Layer 8 of a small transformer language model trained on English Wikipedia (12 layers, counted from 0, width 96). Numbers have three digits each and are written without spaces.
In attention head 0, each number of a token's query is one row of weights dot the token's vector x. The head spreads its attention over the tokens so far by the softmax of query dot key.

Query weights of the head. A number n stands for (n - 500) times 0.0016.
q0: 514529588558491500780383350553547742458487384447617616563555593610559353577539355462483547419407600322543505587465408500568452588535590530489465591654379442486408601513491520528693484442323462537390472640389524513473558528416350479629383623464579401582533445532547439549528612349402532356
q1: 450444521586574681592515526684493521450356542476507505583379502411542473545570508404496734305709560381503547549423455459414521408538466395457483471490465467395477354435641358404499548362507491427488400569229492416416567565494562371569376451416477491675413344548509612491546652418410528485
q2: 510466427416467345452511433409592423755664370586563582369492375442535385418247434583545456552275473694421538434728606654737531601483492634604505575366650618518519508600279545675565504441566373658550563478688535545465470454580439501317496535572448415444509632483379370620489335545557499467
q3: 543508636442494584517394413528570642529464364402682537474564546601436557545574358506524400577410487457699545561437377446444369686498555454457309486402397500406404654539436473510608481592514537461485425675667512547468671508454466487621514575554473419452404524560546554452530560465473498534
q4: 579527511454523492420593552608666453587419376427527609390521375493353438520481417482456394596438404669581555615579476559397586629551578452623482524300465579494489516565426430522602409523487533562526527519641399661418653524519525554415539514596465545376336590464577521498551609467527326494
q5: 567711647538633708698442335455424675349442451308404422488590837511506665679787516579332423418372451339451356376436474354388250549460563372435427484532425318528481640505456490495482404511281562435381456626394545349547526488469411455626579655356433506420588277528568622291411738471485407522
q6: 455420350495327414396315625392491504637499717572555651614397470547549466369246456438631538546602596549488607632500588671682574429645411616513569552555519665550436477391558482475446572456509419557629442458503501493615394600514624519548458423536503492694512578501534438595505375382536561469
q7: 497321489506402414415631680592553363649420553664686698492435216517472549348338447481620534580611566718604644609533484563552635486607472489518551495429508700524460350434587484352448548524508630629730524332642455574443531493471736475465443378809527663452408570459613445713651337402490464492
q8: 398229294407307132305400521384552444768534657706695739510442181526413536308257447401798550616605568761554623588552467616668628507587315566529573512478436799599426443477609472389396627505758494444785580294648469681593424467440646422465425363643306606629421546391445433773746142595578582490
q9: 583508576476728436489614489534513511487551364482396418289607476442558389586612484523382426590294505479505511505445512417387498636362582501487462589440606305464524518607314603669674488460509445507514535522565599515534548501473380642503463549519476476326443611451402482410457580508398555515
q10: 519577672482733513549655445552445451250591231336400349279607604537514407631685559672403501492170578404533464396413478402349475449266646499438406562472665105389480582539309602630577472465476592516319477521451653467620672372450414496625413419366589412332470447592383557326350699436255550414
q11: 691732678438773791824570367594345600149559424372304154284654782449414479700693602797300523401264550180362249364370514331274281422383607435347259580581590056275672588624357608615554371541383540550273420638356679305558780380609270346582446645346690342425580370619432691101163966512307439450
q12: 551526507364556440578560561524486457318602536468385308288566540443470348568606467577483525508423567503502456385420428452454548346384581432588379488379513204474706543637412444545527564491539541446422497461544654458659725494508401552510612607565425458440595432525383583325281615497404487433
q13: 583510586501518402499513412358651471420469317471538594504574566477683470600537516326572521597391451415567539443674537410655365535455360510500574531591438531493211687544559471558536538549498441509377472461392400467516353501400459589479494579448441395536500448499485429574503382504476671580
q14: 496502524489534451339498389606584518487553405507620643489424593558461582536520536479447543495233478457505570390451479530611432625558496603461483459477593460499595551529660338462492507514350382464355465595536554573590387530422372702452630627432415498456615521555514426541373404407558587533
q15: 540375432480548662459443563518398469456582566449607615815402642691467541381387570497529741427358390302487462440440446458481504598596442640186622407512638458434391378314710519350505507573372461651693548611409402442463510501403677539701551511567594424613514272531627450402432475388649621581
q16: 452490544437547585460587517614565530706477450512466418405401451491414587464508335530483574463490473551362473433573581437600607559496630635404356606503580681700680558501389576471476421612433540512424470530457458477582554414577559423434611466595659537341461582567430589465473554509384350485
q17: 658544636484580679394556506360549529464460411368496422406442413489408405540571466525425356329538558641519708403411511459342585357606478400496459333464264498394621371558491544573410644649492543378497459537569440460546533542522508415415355470523651527368559627597566445498511583657574468534
q18: 458557446531434378431426489507613592516666587556515496538541532385432506482411455476533592438338531479453543402616434574495505495476456526486526467534537394540332610561407549560539490510735336432496482199473644411522449565526452568364698574454305412482593435497363557542413271543619476466
q19: 516407556461507565533575502589456457406468581422512421453418478573458647415473382555502458607461422396549557551502621425400548361525598624417433498489613451527504425371488502336560585494319582568528528483566573327509574415277520502702388377711600570419572442578514527463490609396501580487
q20: 512496494545426582453475514700699554528447594686608496568389478495464457593585377435470563584594519466593371540539550580757559445518516354577429541471450602523497511505412493460444401494427599671561421586475412428708604517596495429492591566570511653516339459549580576568632582455458501462
q21: 473406514612389465714468505658498397547523656455647664642364658666539523547492559395538685469529436366467481613523426466636424572523359489438512566443516536465272403394737374295459545288290357471537361577340443437423390656447657511501454474536543511639534409488609372498551566335595585655
q22: 616461470398609537367499490542609580452445555283491477442678444585446359572457446435543363493366408545534663421368445540630462466592573463455560447536533433409568491593532502603451401465553492425499473587634589581459373559495531608466362573455578486542494533552538579539443414283463631588
q23: 473385399453591518490519615552285376376623600480491420455626404501360362485514502439472558547534333559569632447434475607471821463460619514455532410528445446374645398470446498522575526546810673464530494565596449566626431575552536691361391359497555581398395516367506528489560494456400499587
q24: 477516467645461427459369403506566498318489473419565330426615358494357385635640474509422459502502733702541513404498414527417515475399478506499479546608536527477473441672456514619591518544682566534468553505670650580635413492558342523430545730390495423522477586507507607516514388708504407453
q25: 586448522525630574383639393486547309537553464418406336447747529274525405489396560579345429488495467576398612605458457518404601528378335485523490466452636398464450337460423513417621472469494301415464525452447680651333562456509472618485536505515537530419562457461375596514369423524514513555
q26: 607442595450520347417551601343478504520498479269406524420599458481429526549532439432491348544482561552467593410330423482399475259529556380460560397435436435538453485510416524583535534476465529479593517322377606554468628415452396526472371441561440632424525474597459593572600525481589477521
q27: 643526558380483438313402519430579315294331359402448467319473437444418410603598497540480424607474479528378443441539528537416612287463651382608463503327348470479517322484404631809584561425583467481410447514582493617625451510369462571398527452457460693524453630595542411447488492622527587578
q28: 568477562533628636565624395492481421406389523593327449465561562366482491359533498484376370581350351515369478458436614491370368480529357538513487512446411477388582330577554444624447609403501504406432535494367411458620440356472403470451465407481473577635655550264512570475618528508523477628
q29: 455491459550632398568443458351399538425698578255407511487547480417562523505478405494462435406292538582503540541530478463470560491629391502420514490566411374351532455538538642525499551485644414359409367437433525529411519426548463505526410424444606438592530444590567437509555471303544550475
q30: 486509559501429587490580366506614453498402482541542536564289596445610555480530503495456469564509525528412340690604502559486421572403332553462317512500351649587336500386466387439434513509430338510395399476412485499409375496501522503504541419375484572615647497413385446449600458589556509480
q31: 456481505461459498592388356319574531408531483486420431434590548476488469563544613510423324499510579528437506565370513454408224451451644447691507521456510409399324401421518560694583632360492611486375566433523542507506545380429351403471515609399391538544478509441365537490579562517565617518

Each question shows a short text with each token's key, already scaled and adjusted for position as the last token sees it. A number n stands for (n - 500) times 0.0028.

Then comes the last token's vector x. A number n stands for (n - 500) times 0.0077.

0 "ittle": 494501496571504559442507483648758505519364593505543549519518499502477522431549491462470450538459
1 " F": 497519494529512510493535549530618466442426604568502532550503476560474494449436500457548467572465
2 "ly": 488492430576469529465521507561616459443449522545517509543525494611469479421500492477477512501451
3 "\"": 529510479517629519355551392761860612596407585554424594547533448413674592560575569546516544377519
4 " |": 471560427425487564350400378696819621652310533379503511539482510432621601485576521593479479444473
5 " ": 488621500575492580426431477672775506513428560419463425603453380497509504476576500481495529557584
6 "201": 470519459514445567464479454636743513483434549510490444578500402521518508506525556464515527535542
x: 485495548479462489450451496531362620516424428498632558428507549502540404781535490558452565443468565469489373608491558376534497528602471496491555439514413432512474521461531494644562427459494627610420482595427512481557593556459239497541494539544474483522557526504441494512450578513501380538
Which two tokens does the last token look at most, in order? 4 " |", 3 "\""

0 " have": 488525546545561539400532448694754579561431513521599551549495554466556508460669454519479372436459
1 " the": 507478496529535547376483435673771586595330595512562474516573538462553532416541474539538415538437
2 " least": 446446528579588571386540430665723546535452540487535581530571576478559488435628483478504401479474
3 " am": 491328519639521608368444467648710534423301528450511464374533442523475423417482596488406511572510
4 "ount": 547503481540536474504447461567616506474422549502486503426516483505535429476515490524525469530485
5 " of": 494517423487480535417484425602707565535290551519567528476577495452496486444513462485475475542451
6 " training": 462575459490491523483436448635735531404318539522554490408528518528520445419549491476476433566438
x: 417489488378560528508512435504516499479592516453467350394514595453477431638509500338394468561425509595408533412450385425456559480508510453433493495524479155515508482591469557625613462516532531435473413551507488477605519364378369440530474535523471433480381510399502456477470542534561470540
Which token does the last token look at most, and with what share of its attention? 1 " the", with about 60%

0 " P": 520550565464494480438484534586695438431414561486444479503446490539537483526414529536512506528538
1 "R": 485504448527449461524510507549688466367427543528454591516481420521469458485405554429392545557515
2 "O": 509449494520496469463478505604730525400407460547493523558479429524524454477464539472464483539494
3 "M": 490468462519519461482512500608725509422375520517461569510467421525533490510461514482431483510504
4 "D": 525502442496522461530514498552695513426411514565420532554453436571538498497480537453449496517524
5 "I": 526524486514525487478480464555729560427413460487428544539488455501523477492486590506461481523545
6 " |": 446462534420438504445378397626765615658336510405489488560470517450633617490555498596462480463470
x: 468425524485516463576407452622519518466459518531485503481476431522510440731694507486488552445511400522579522505503222494426567485543573501509458497476527254475481479480568452408514549510553524396471480524518596586533556687547475494531488473537470502579542445539545524526430544532452554551
Which token does the last token look at most, and with what share of its attention? 6 " |", with about 80%

0 "al": 469523524537502524463504507612699494435380533497516493491483492572542491455493449512465468570410
1 " Jr": 417555560497438462589463513490589513449461522539448458537455466561544509483429543408495557509531
2 ".": 583474421487470454479468482605713480463305547575484414542485443508561582461498490397514544460474
3 " B": 486497515507528510465528534587673497450398576511460495506479425572444537469481543493503563592539
4 "ishop": 528513472490472518508454450566706522468293541517454452491546480583492486390522539387431529521511
5 " H": 536490463459478562486494506575649509470418545501413504475505474567467480405416570521431495548517
6 "ob": 467507504481436490528469457502575483433344495482533524523483498530370517425463490451406504589546
x: 507584575528684452494583471546488534458499519508449569321544502485575479473501452470401554432614453370401485474470448431501462479457416560490575549586453242473452472652398444421439540488461421604479570493517391366453490421453567595531496456529580552379596448573619581613532495482375473540
To which token does the last token give the most attention? 4 "ishop"

0 " |": 447450453565521564338431418704836572637277528414525509533482490452606629463560504593472487481479
1 " ": 401419584488549567410440499674786469506410551456485429606461377513519534467563473458506520572569
2 "54": 541446490536479574436437457592737458471379490502504467543470496434458532468464554476403506559529
3 " |": 503527390489390574427399434640752501564315571448521461571481561491500561520464491592371423495526
4 " ": 600536508587463589456437491659747438463404575496491403626470424549460487486511448464436486565583
5 "59": 487554473494459544444437459596721448445353484495486492515449519452446459452420536465412475552569
6 " |": 481463496382352483464385435627748500555270550482538470577463574509482550503456486544377415519508
x: 583520492522509457522388450563477531427412440552531473452493605472477547628727491561422534440488482390631416489491249446488481526499536524463481450537512317535514429500522459420472378458557514365422482459461555461543511694519523472541411455506584417425527504594533471531538607563386493464
Which token does the last token look at most, and with what share of its attention? 0 " |", with about 70%

0 " B": 516515511465518475472521531597695500454363550523450511510479464577454521470499501492494543562521
1 "ible": 434509482522483509472506497605738512462328545554420557528437511586499481468485451493450424541494
2 ".": 550500430507550477366480438732791555580363542494549390554524497440643558489579528459549499437463
3 " His": 533464490579594612309510396729776638616360549456511490499549557401551533494548537558548400561512
4 " book": 551529401517553632313461402682825572478299563498493482457531480517610492466580587461497523489522
5 "s": 469529427438479561396490447660737545496409499528521584471477464562575480476667497481517482514431
6 " have": 488514438474476609363487408712768597547427489531584571555478545467541501461687468494492372415459
x: 553506448486418527485496377563479528367509598548523457514637569561533398636380566503606514590419544440478526607546481443495473534484542537478553445470477138425497461662448396636526436495577514475478509440537538468450468528601449531483501474447463518453451526528472642407446480459505594518
Which two tokens does the last token look at most, in order? 3 " His", 2 "."

0 " m": 531607557542472496505498499550617424422502581525499525427534455528507442505457527537451502564514
1 "inist": 498462467548524528494468473627730520491377572525487481490568500535559536412563483510510426551463
2 "ry": 481450481571497515479462452580701512445372499552503470458494475567502467442515513434507507553437
3 ",": 571537416532545575417509444674729586545340549522536460510605485416573580464593514476524477493478
4 " including": 562520459606567619337497416717756611559327566501531565517535510451600494456613487520532464478446
5 " writ": 532553386496476676364441395665753531439441536463479479498561452481529496410570570410459478522535
6 "ing": 446535439477450599384469450682732507473396526546499549524510457570511497439614490520493499528441
x: 487463469526665544574409461407509615489511497553458460351486521479467427499522558548612504503448470407434508554395360516548419553473582485457500533532501205425543507645520544674593485464500519418367462542504396484509482408431453418476467531518408582477493580406477466299505555526529449542
To which token does the last token give the most attention? 4 " including"

0 "|": 474511524514647557261485374812917636663287494388482499524507531431613558484545495607524477431488
1 " “": 488508539564699590221616369850962624609367596445470664574450457418631495519563591589597567377598
2 "O": 515486510544537515371482510643739527413387497504523484567491395503477408517472592490514493584517
3 "ut": 515415544575535538480462449554685520432424464426477500483513464482478552422461519526421507508483
4 "ub": 559499485553494572468479461538671463382382548395513487460543453483400478384438530491416518652512
5 "ro": 573524411533503528378460486632673489404436507483536530470484475525415457470408542512498536571475
6 "”": 477554454514596630311466380755862604566439525469389542536530439402666539591548589497504537394554
x: 442563569541577557520533425539476547533503502608450492531514417397481438703553510455508550667518711539466501562453411581459534524302451633566362573512403362468560645512565481590585526558563429545439375566536661548504493534596419500512616409492457574483463553471362429358469454584467462425
Which token does the last token look at most, and with what share of its attention? 0 "|", with about 70%

0 " Mor": 529543584428533499483493491575604492397446467485470556502486473526466494466486550423497581515557
1 "en": 457506487510505492524474486561673494396328477436441518480437452534409469448428462444373573539516
2 "o": 471443498524474494517493544590671474384358527552491460488505422555449493471437480406395587579423
3 " also": 524508415537544530391546447651731560495390506491574590545532523511592512489599464466463423457452
4 " vis": 550484464589547593366488456698768544449413501517423531480584467515604475434569528505473526513546
5 "ited": 484525434484520543430462418671753570523336493519482617523535551481568561474679472529493427439438
6 " Eastern": 460530448447483547414472477606694543464248518559504480452541528484467553390411492445509483590481
x: 509548543610610444574536619519465516505528558482400534512481486488433585586629497500497510522516482441471477451611519356520521507371520561470435466512523096533487401559462465481572576505491384472440381483468538379525521391421534529494410527487511519493424594500423468623339484556549483530
To which token does the last token give the most attention? 5 "ited"

0 "20": 430466490508470508448462478639769506449329500521520481511474500445526496440486518577416471527508
1 ",": 503435496566562545406501451708755549526338540504547449533616518412557584461574481522485454470500
2 " ": 518413592517489547504467513627706462472433576505483377641460456526470481490539455507454473554588
3 "201": 525486523533460553516487488607713492461427553544496420596484431537501486495497544443501505533537
4 "2": 563517465534483495479454477616723528491372504544484507502504507447553567393508525431393494463471
5 ";": 445532441435499548433400433637755578572316541410549433514513517381585620459512511508479459478423
6 " Label": 459535417487517584386467413676772567484379575570521549425612462503548524415570520484501495510488
x: 499601479534578504678399513519460558515467506525465401460406362454468485673460499538546439462576595450315477313567491547443569526375492481452545493478445138458479428518504587561503475526522622456517485573434562485513532436587455417505487462423538517505488563509520508534462556536566351490
To which token does the last token give the most attention? 5 ";"

0 " Label": 468498543561592497364536436718829545508354583579488560436578454474561533452574523480498513439488
1 ":": 511480513542627530344504395704772615595344554399506492550554496379650513460549520533499503393503
2 " Head": 436444506589570594455493459569672485389319546522477519423493441595503495362469509420490567622453
3 "s": 526484426536470553458499495600660488454415484578497611449476437587483502433572505457488503529432
4 " Up": 566472440553542627393475433711769497463373562545436549460473463603499547422552557502455551509460
5 " International": 500561426473439580390466468616756534433270542559519523487503454564412493407409539418511515569473
6 ";": 422435506406482586415389396651778587592321525428529494516506457403593620446556551507519525462398
x: 467424550454523514518510508626600538515546441491454558469480469509561458739551496493609539454487429459575528530489284440430499473394616473453524532481519202387503487500550571449707614525545463449477417547503478550525548582500576498472451462501400519539507491556401521493437547565521531506
To which token does the last token give the most attention? 1 ":"

0 "ic": 439485495513479523497522522571679484442377548560503486521459466545445464441491458510475508584462
1 "ar": 487473489533496548481482477553676474413349530500516508493475488554459468441428480493441516597418
2 " S": 454495532555540501429514536583680462431433507530456458494516427620503486452454510484506554579488
3 "ison": 524414515557501501541435480552695496427342506511439475456478451550460483410459500453436516552508
4 " P": 534452506576505512426458515610705452447410579504469467509442481518523487524393550532531499528544
5 "D": 495507470454504460533511523533652493413398521569426516577437432599510482505469540414468512540515
6 "P": 487520505511514449522505520554676506410429507511457518567451451537495482559410517486435476543547
x: 552488489584766507624642393461438570448470516433483392506529507250499458499514514494339481495468580547405545509514452482514589577484557476460476440503446325485563464502476577439526544508512608618396522536518604540538609528513448487589563426593534572450514480527503526408496479443379469460
To which token does the last token give the most attention? 4 " P"

0 " Em": 504599575478481509434499495556634524431393536480463451447483441598512466501465557510452569596510
1 "ily": 473503532572525518400537474648763497443346512532500557478505482556530463450515519502484511481493
2 "'s": 526460472527504536433495449632712567563335599567528520536550522506565493452511510496568442543439
3 " D": 455483536526536461490535523589673501483421566567443477542459421606528447468487514492524523542505
4 "+": 481606503439460513447493482616732503508411527558462478634454443520537461472541533475506490545510
5 "E": 487488494501520486457483482609718544433353474496463450562432440524479462487452621526445554555511
6 "v": 524577454517516528483492458541675471449378537492420436519458482559515534497457505550407529549517
x: 516541478542726503589525260545443531499466533650523492350517388548674549448521592556419588506476544421560497515506468508401511508533529621596445453506392371502435616529571560396474442536489544561551490528480611599518547436544386386424514484524562369552549561526460382434511502452426486377
To which token does the last token give the most attention? 2 "'s"

0 "2": 428529530500478498471454500632732530468380496539500468534513497441567528405510518450401499491469
1 ",": 512435483565574536400506456701755558541342562493533435542615514397568579461586482509503467470500
2 "80": 589493476507502520452463478651750493459324466553510471554474482488520506407526507561470466496527
3 "6": 572501493487476490472454483622748510477372511514495489559484477464530537448523494477437485517518
4 " |": 452549440413442533419392405662783586652305536427526461576493563461596605489539477618442449461459
5 " ": 513595489583483574451435476669770482502417566461481401628477413521497497500552464489459501559592
6 "1": 417559408479413620398444463642711488519405532535476451538481494468471477366532565449390453526505
x: 636539593600501451444535473556412620543449430581545520642493522653431470690739464603494358473525505372494430545446553598494426523452573626480521550568476330353470556516505468555456486499501617543467636463558526564623496356413530370420451557483506508527482442587509495520426569494535510504
To which token does the last token give the most attention? 4 " |"

0 " Label": 468498543561592497364536436718829545508354583579488560436578454474561533452574523480498513439488
1 ":": 511480513542627530344504395704772615595344554399506492550554496379650513460549520533499503393503
2 " Con": 392379578664596608374516498635705499434399514520461395443565468580457476344416597469458652629524
3 "c": 532488485533499503522558548494457477451487494578465425544393489608493480430499505428491548541493
4 "ord": 532505418437443519562487496469574475445410561483456533452471502531457485394439499411480519565445
5 ";": 399537479414499583413399401648783576598343527431523505535501453418606643446574531537527531456405
6 " Form": 489578391509484599406459444659753502394410515521518532423505468620465489423481482455480489571458
x: 463472565496447489626522418511398570417520550549466333520455596473489365587349504548474537484538513385384477336514512516445479496577555547455456406573458337491593496466409587420657452511405688545489415488484403514465550393521525368500493545451510463298637435493544569357435293562442399557
To which token does the last token give the most attention? 5 ";"

0 " |": 447450453565521564338431418704836572637277528414525509533482490452606629463560504593472487481479
1 " —": 452457577591609528355521479767833522445424502501521510554561381462587553524575574466468555547516
2 " |\n": 517450497532613580258503396813943607623266493458492528503413539512556586513506481654551490524469
3 "|": 500507488521536608327398355744869642665312459420515505545520530453604634465501495611545465424483
4 " Song": 564516453527531671339455404679833559481368547431512463444589439535496507376496558486491515562493
5 "w": 543505453504550625400458462663704433435399526495507488514466486583508516413450495515464541532443
6 "r": 525586419493501542434455504527654474410377518506498509418498427554483464490439503459491529546422
x: 472420462556653512485565436452545461541520467596537405335449574605575506483510489282390418324440585457578497391504617494444424522361536497501479453499466403431407532393558478318597425508508450440457538410521465423462569342508499466491490572490522526486641458534481469274454607446408540433
Which two tokens does the last token look at most, in order? 3 "|", 4 " Song"

0 " “": 504456510536623512335621387773870638635385601484512640628448488402655522542580553580613535380563
1 "U": 459479546543542541411498507626762523409373504528496419591534416486471521505452596446484579610527
2 "m": 436480439596474542433466503561649461372330527452527535414471481590498486420479459567394467580426
3 " V": 461451561539539458486487518552702483427411588491448449552477418505521522525405536497482573559585
4 "ent": 553459448546495482532480493553645504426414491531492536518487502559446480475436487510440481532525
5 "o": 556547462534464485526515558564645463386422547571483420501508423577432475459421490461409572607429
6 " P": 530549440553515504439453515609704458434422574485492449505466488516531480525389543534519487538530
x: 514440436565581514588619389466408527504441432533512461581492542428438565511476569477402522469446545403385502464512489455425489472471540559441509437498550391529563538429494525421516557527615531669547460511502733450487792431562500472556523423557529481451564466515486465370554532466501517360
To which token does the last token give the most attention? 0 " “"

0 ",": 440450508568577521396520462716774572550315551518544467523596499408574583438610494513516477466484
1 " C": 517547528506541501426526516639732495427401544473429534486452419525437449440475551502486530533565
2 "ub": 451436541527496594470476479512607429370378526407485470456531484517363474385438549460398526689551
3 "a": 559470431511476534436495559599664481433355496540473504491537483551447458450498473419459493563472
4 ",": 478604439484523569413481455677738560525297515533545518540591492413532584437580498472512494459475
5 " the": 480525473493502561381456416673762598593337589535544481526579543452554555420544458516540400523441
6 " United": 489572436491485534438444494607714510388239556581466436448523517497439523428360525442445516591466
x: 515519539564522493576597527490479565429442536582375410560552502511536636632499483486471485525480467497496601308540477317470456526447442473508398521498466144601551468517450515509550422485461467390590376531442589415471551374458528444560403488479526499529513551575319397502414422538482495492
To which token does the last token give the most attention? 5 " the"

0 " of": 491504529541526514423503433631729568556279572511564483494598523460538501422518454498468487519455
1 " Richard": 466500528559537537445482462618740544451287548509495380475534460493483467410453567400405573534502
2 " L": 459517465536510503476494499567681493473415544479510484479504505557488467486457522485489494605511
3 ".": 518510451519511516412464485651713455460358533565484378561532459526522520423518527391490555469517
4 " Pr": 567415415592486581427473531577658464391357549649494467406547462605467486357366586429513539557442
5 "att": 464546494449436479607452534501554406439373550518520356560465472585458567367431464360422568561447
6 " Jr": 532605463552500454576485504522613514457444533546451442538456463579538481457422561411497573509519
x: 550533357500640500429580403509419524468467475582388358424599539295457433552525529452381479475517482458574425596525596467383584436499469519603503546523468297589420505513507531470647456528466611467535537499531517460459669414527584433536420492638421526555524461520439407430453501488400475419
Which two tokens does the last token look at most, in order? 0 " of", 1 " Richard"

0 "al": 469523524537502524463504507612699494435380533497516493491483492572542491455493449512465468570410
1 " Jr": 417555560497438462589463513490589513449461522539448458537455466561544509483429543408495557509531
2 ".": 583474421487470454479468482605713480463305547575484414542485443508561582461498490397514544460474
3 " |\n": 551511479492580573302499403781894626635293496448482509508419549515579574524521474629549497516452
4 "|": 507518483501519603349403350728851667683297483396495485538511532442602596498517501603532470447495
5 " Party": 495556403492519635329430421735827530468305591520508469431586450529521520460545563481479517544472
6 " |": 462447475390424627291338390737857607670290507380516535532488471448565623505556552563499522471470
x: 566444520421482517550401492621457564485475566471511472551463587534542512713696487487551615390481415434543539559500314523413483495462473486481423540464512379467441437507570408353508528536566493344429452582442513506462485712515553507548476502439462477617491452513433523386422582516396518522
Which token does the last token look at most, and with what share of its attention? 4 "|", with about 40%

0 "it": 441571526506499562524486511536631480407423493484526517507535463550451465413499486388415512566437
1 " J": 521510468493458508543494508511625490461431522513481497543477433608490488456465535501450534547513
2 "azz": 493460489503499524476503466594718507412366508488477527525499453569491482403501517403459533540501
3 " Festival": 574504411492470532475473462621735527410325526539541544456520453526531506422513495408449474519441
4 " |": 469578446417454561375384392668787610651285519423523507527487534447618586460572521565500471464437
5 " Released": 568604329561540669288439377782839586474382547484518628392611450490507561493618555537474437532491
6 ":": 458536404486479659329410410672766559522349562440539508522542444430573467416497539486509478478504
x: 505401450555485471646404491550516503476420424531429446624389477502525424510550524491603510531537562360508534458503528534470489564467589493441502582483416160368519519448657431528607556487357504494438472553503495470572543678404518458600470500471490587444549448542489468456514768548532468605
To which token does the last token give the most attention? 5 " Released"

0 " P": 520550565464494480438484534586695438431414561486444479503446490539537483526414529536512506528538
1 "D": 494485468545478461531496516538682482408393510568411526568433433599521483509483543427459509535514
2 "P": 500472510498476455521494515557700500417440500508446529568446447532507488560435518497427474528547
3 "-L": 460501461493489445503502470538677504476452564499461544535476504497513461514436536531464445518572
4 "ab": 499521520502414474506440495524672454420382514476552439567471517538411482445465484467435438584508
5 "an": 462562477451432525502484508556675504449316473525490509497485493565476521443444462478461504594427
6 " with": 462505447480477546408466387666725588576351572503519535526551510470595508470620480528485471497455
x: 486463474526575471549409476574515495530502540561448468538488390529476507667495457523581531485475437492554418457461298538504469485533472546540560467478578088432546515557538441557539535507493592546492535491565632466444502669581434489464464504537436468542495490546508553499535569440595594544
To which token does the last token give the most attention? 6 " with"

0 " Ben": 489587589526604493418550487653730539421329538484423439424520439523476469435385605481448652552536
1 " Ev": 438535613546553470465495486601663514461358467513434361476518484559488479459479576483480581558541
2 "ard": 488405458555523553480457486600688484449333545512448510498461483517499518409493487369436523533415
3 "one": 550447481526524527457472472628733495404340523481424517457455456512459473400492530437402525545457
4 " f": 555522434509477573393520525613651458451386560557508505510495496526491495468506486478548474563470
5 "il": 558562407475501614398512512592597461394431563483430557398528555570510425470478490485449485605436
6 "ed": 452503453453497542431487416647697531510399483526491636562533564569576495496716447524518411471441
x: 334560542454642494657461435521557520420483461498449430543489396520432358373600520510574517592401544512586535448500426509494361512522483581519500530514457161502533533650491569495479478475489587515379538506524568519468523459547521490376433565522498533451435548496517650407639445506526475589
To which token does the last token give the most attention? 6 "ed"

0 "|": 474511524514647557261485374812917636663287494388482499524507531431613558484545495607524477431488
1 " Total": 460456534622584579318458436710833505525325517539564555448555463453470582478570517525526472556460
2 " Votes": 500440468620602626281476421738814524525270539526542464395592548487489488417581569499528422568481
3 " |": 530563405427469625354386440691799569663357471367479545578466471482588659522611503583500496460469
4 " ": 611531516583525652390434477709812493512447511474453490614485369546499550476594477476519525538581
5 " |": 456509464397388611384360427678797561650353497387480532575463489467546641503559511549475453468484
6 " ": 416583438564464643395412460703821503511428519466457487582464377531500551462586484459532498537562
x: 455558521537500480540426478564464598448445544497492421490569642571521401536738540525470460533479461436497521466530581597507474537461644471538490490554511472425471617486540493590670412527471561749526564578465437495512648607444502494590534593404470442484408471578447505444394532542507416403
Which token does the last token look at most, and with what share of its attention? 0 "|", with about 90%

0 " ": 407504519441437541516450522589677481518444606512466417632443463541519478527557453469467462548564
1 " |": 536435420537461573380418424657773575641266536441523501548475525458595613484543491574479456475470
2 " A": 490492512522564550367526460676766567556407529495460591544500460474475485435576547561525474515539
3 "ks": 501426488554523544479482447610629531500492458436475642432521472498515524512613464498435481475531
4 "y": 525490496544509498488453465576663497443354470541462496528508449540398452449489543517467547564525
5 "on": 531605469531474520479471496581689483432330491479462462486486443548411492469460484452488618641490
6 " |": 421448541400411510431354405652777593642271501416515507543470509464584619468548506561477490496457
x: 475436566440536472536424506577507534457442497464467498436469471519487477727711475479507546460497385510566517505496193454421526478517528499512504518488530270485483472491560455396525556502512494365515485518498563540505535696545508498528472482496469464545508447545526524489417584527466494525
To which token does the last token give the most attention? 1 " |"

0 " journal": 421523485607496553445471487565714509406318526533495449407516474602576495446495505399484450552488
1 " art": 432449501563499571459489476579700507419335534526533475405493468566510485436546535463446496585491
2 "icles": 507490407544476492506490453589688539462426518540533599456499518530595482506566460449479399488446
3 ".": 519523464500577522342476411760823567589349535512534394546519487433629559484580553474545518457485
4 " He": 505510416517612601317507395727784604536381528508557498516516554423550567505525545544500405469504
5 " is": 469529433445485610357505410725744629616517466391588630552546522496567556517742470521544443437465
6 " the": 473483470475477591357425390702800628616314577511548482523579534451539545430562498530553402534458
x: 450461495518522486516459573582510583369498575479549439544477545568570454791462500510485499406504441462450542529525284500522455465508449559486491531476547117553487577431581477481480532460517474523490443552474513445551497511544532530532535525441489484523461508494579464435489475468541506447
To which token does the last token give the most attention? 6 " the"

0 "r": 479584516509411474569462521413546444357417521544498500432488468583523432464425458448465512563415
1 "att": 483439438473382497649406531453525410404376524507535383545441481587501536387454437377416541564420
2 " is": 530493452538494544434539448665662614629516475478638594556551562515566549484697446512555425449437
3 " act": 581464450567536599450508477610697532470456503494476519480555455605567521468583561448546509553466
4 "ively": 526505440535494523396506478657720531543422511535579584531532544524525502462620450477524392452435
5 " involved": 561584380559528653338468413735791580496408507491522579473542557511599502420653517465501393484463
6 " in": 518503390490495601401471399659759561504306580542565499493591436425544500398536567519481548505455
x: 412485478463484441465416477499524457585499516564595386447543489491523491717493525450556544546512480326498563512510447420558487557584509449390485551461538126382534494533533459595507605476532516523549410513564606408491567637539459464433460445469512471548448502472403509411411515473572541540
To which token does the last token give the most attention? 5 " involved"

0 " Rob": 518509530510557478361509445655758502433329515490470502472496480500485502448466562445461549523542
1 "red": 459506528564560505423545436730792498463353506531440595547508466548520493477608496484469535494533
2 "o": 464451506546517505456514507662749490413361543549491492487511423542473481474494488431433568559428
3 " was": 523499465521480545416491439675722593574482448481607624558531536518586516514705441435552429419456
4 " support": 546508445585597585360495445712760572476415509440493598403572488462570503445705532488598467493476
5 "ed": 479536449503519547409481413694721550547396474489513604548527531516559547525734491528558429488429
6 " by": 491529426500518558394467375673754606573318562461519515504560481431565483470596507525474507496490
x: 484526461486583462482350498513496521578499507573482467489504406544567519593529458528581535524471482450533485508506379528465490522506513578401547506457564097432525525551536428571471589453518573517636465538586710457474505611556356572406514559472480496637445480551481477464509541487589541537
Which two tokens does the last token look at most, in order? 6 " by", 1 "red"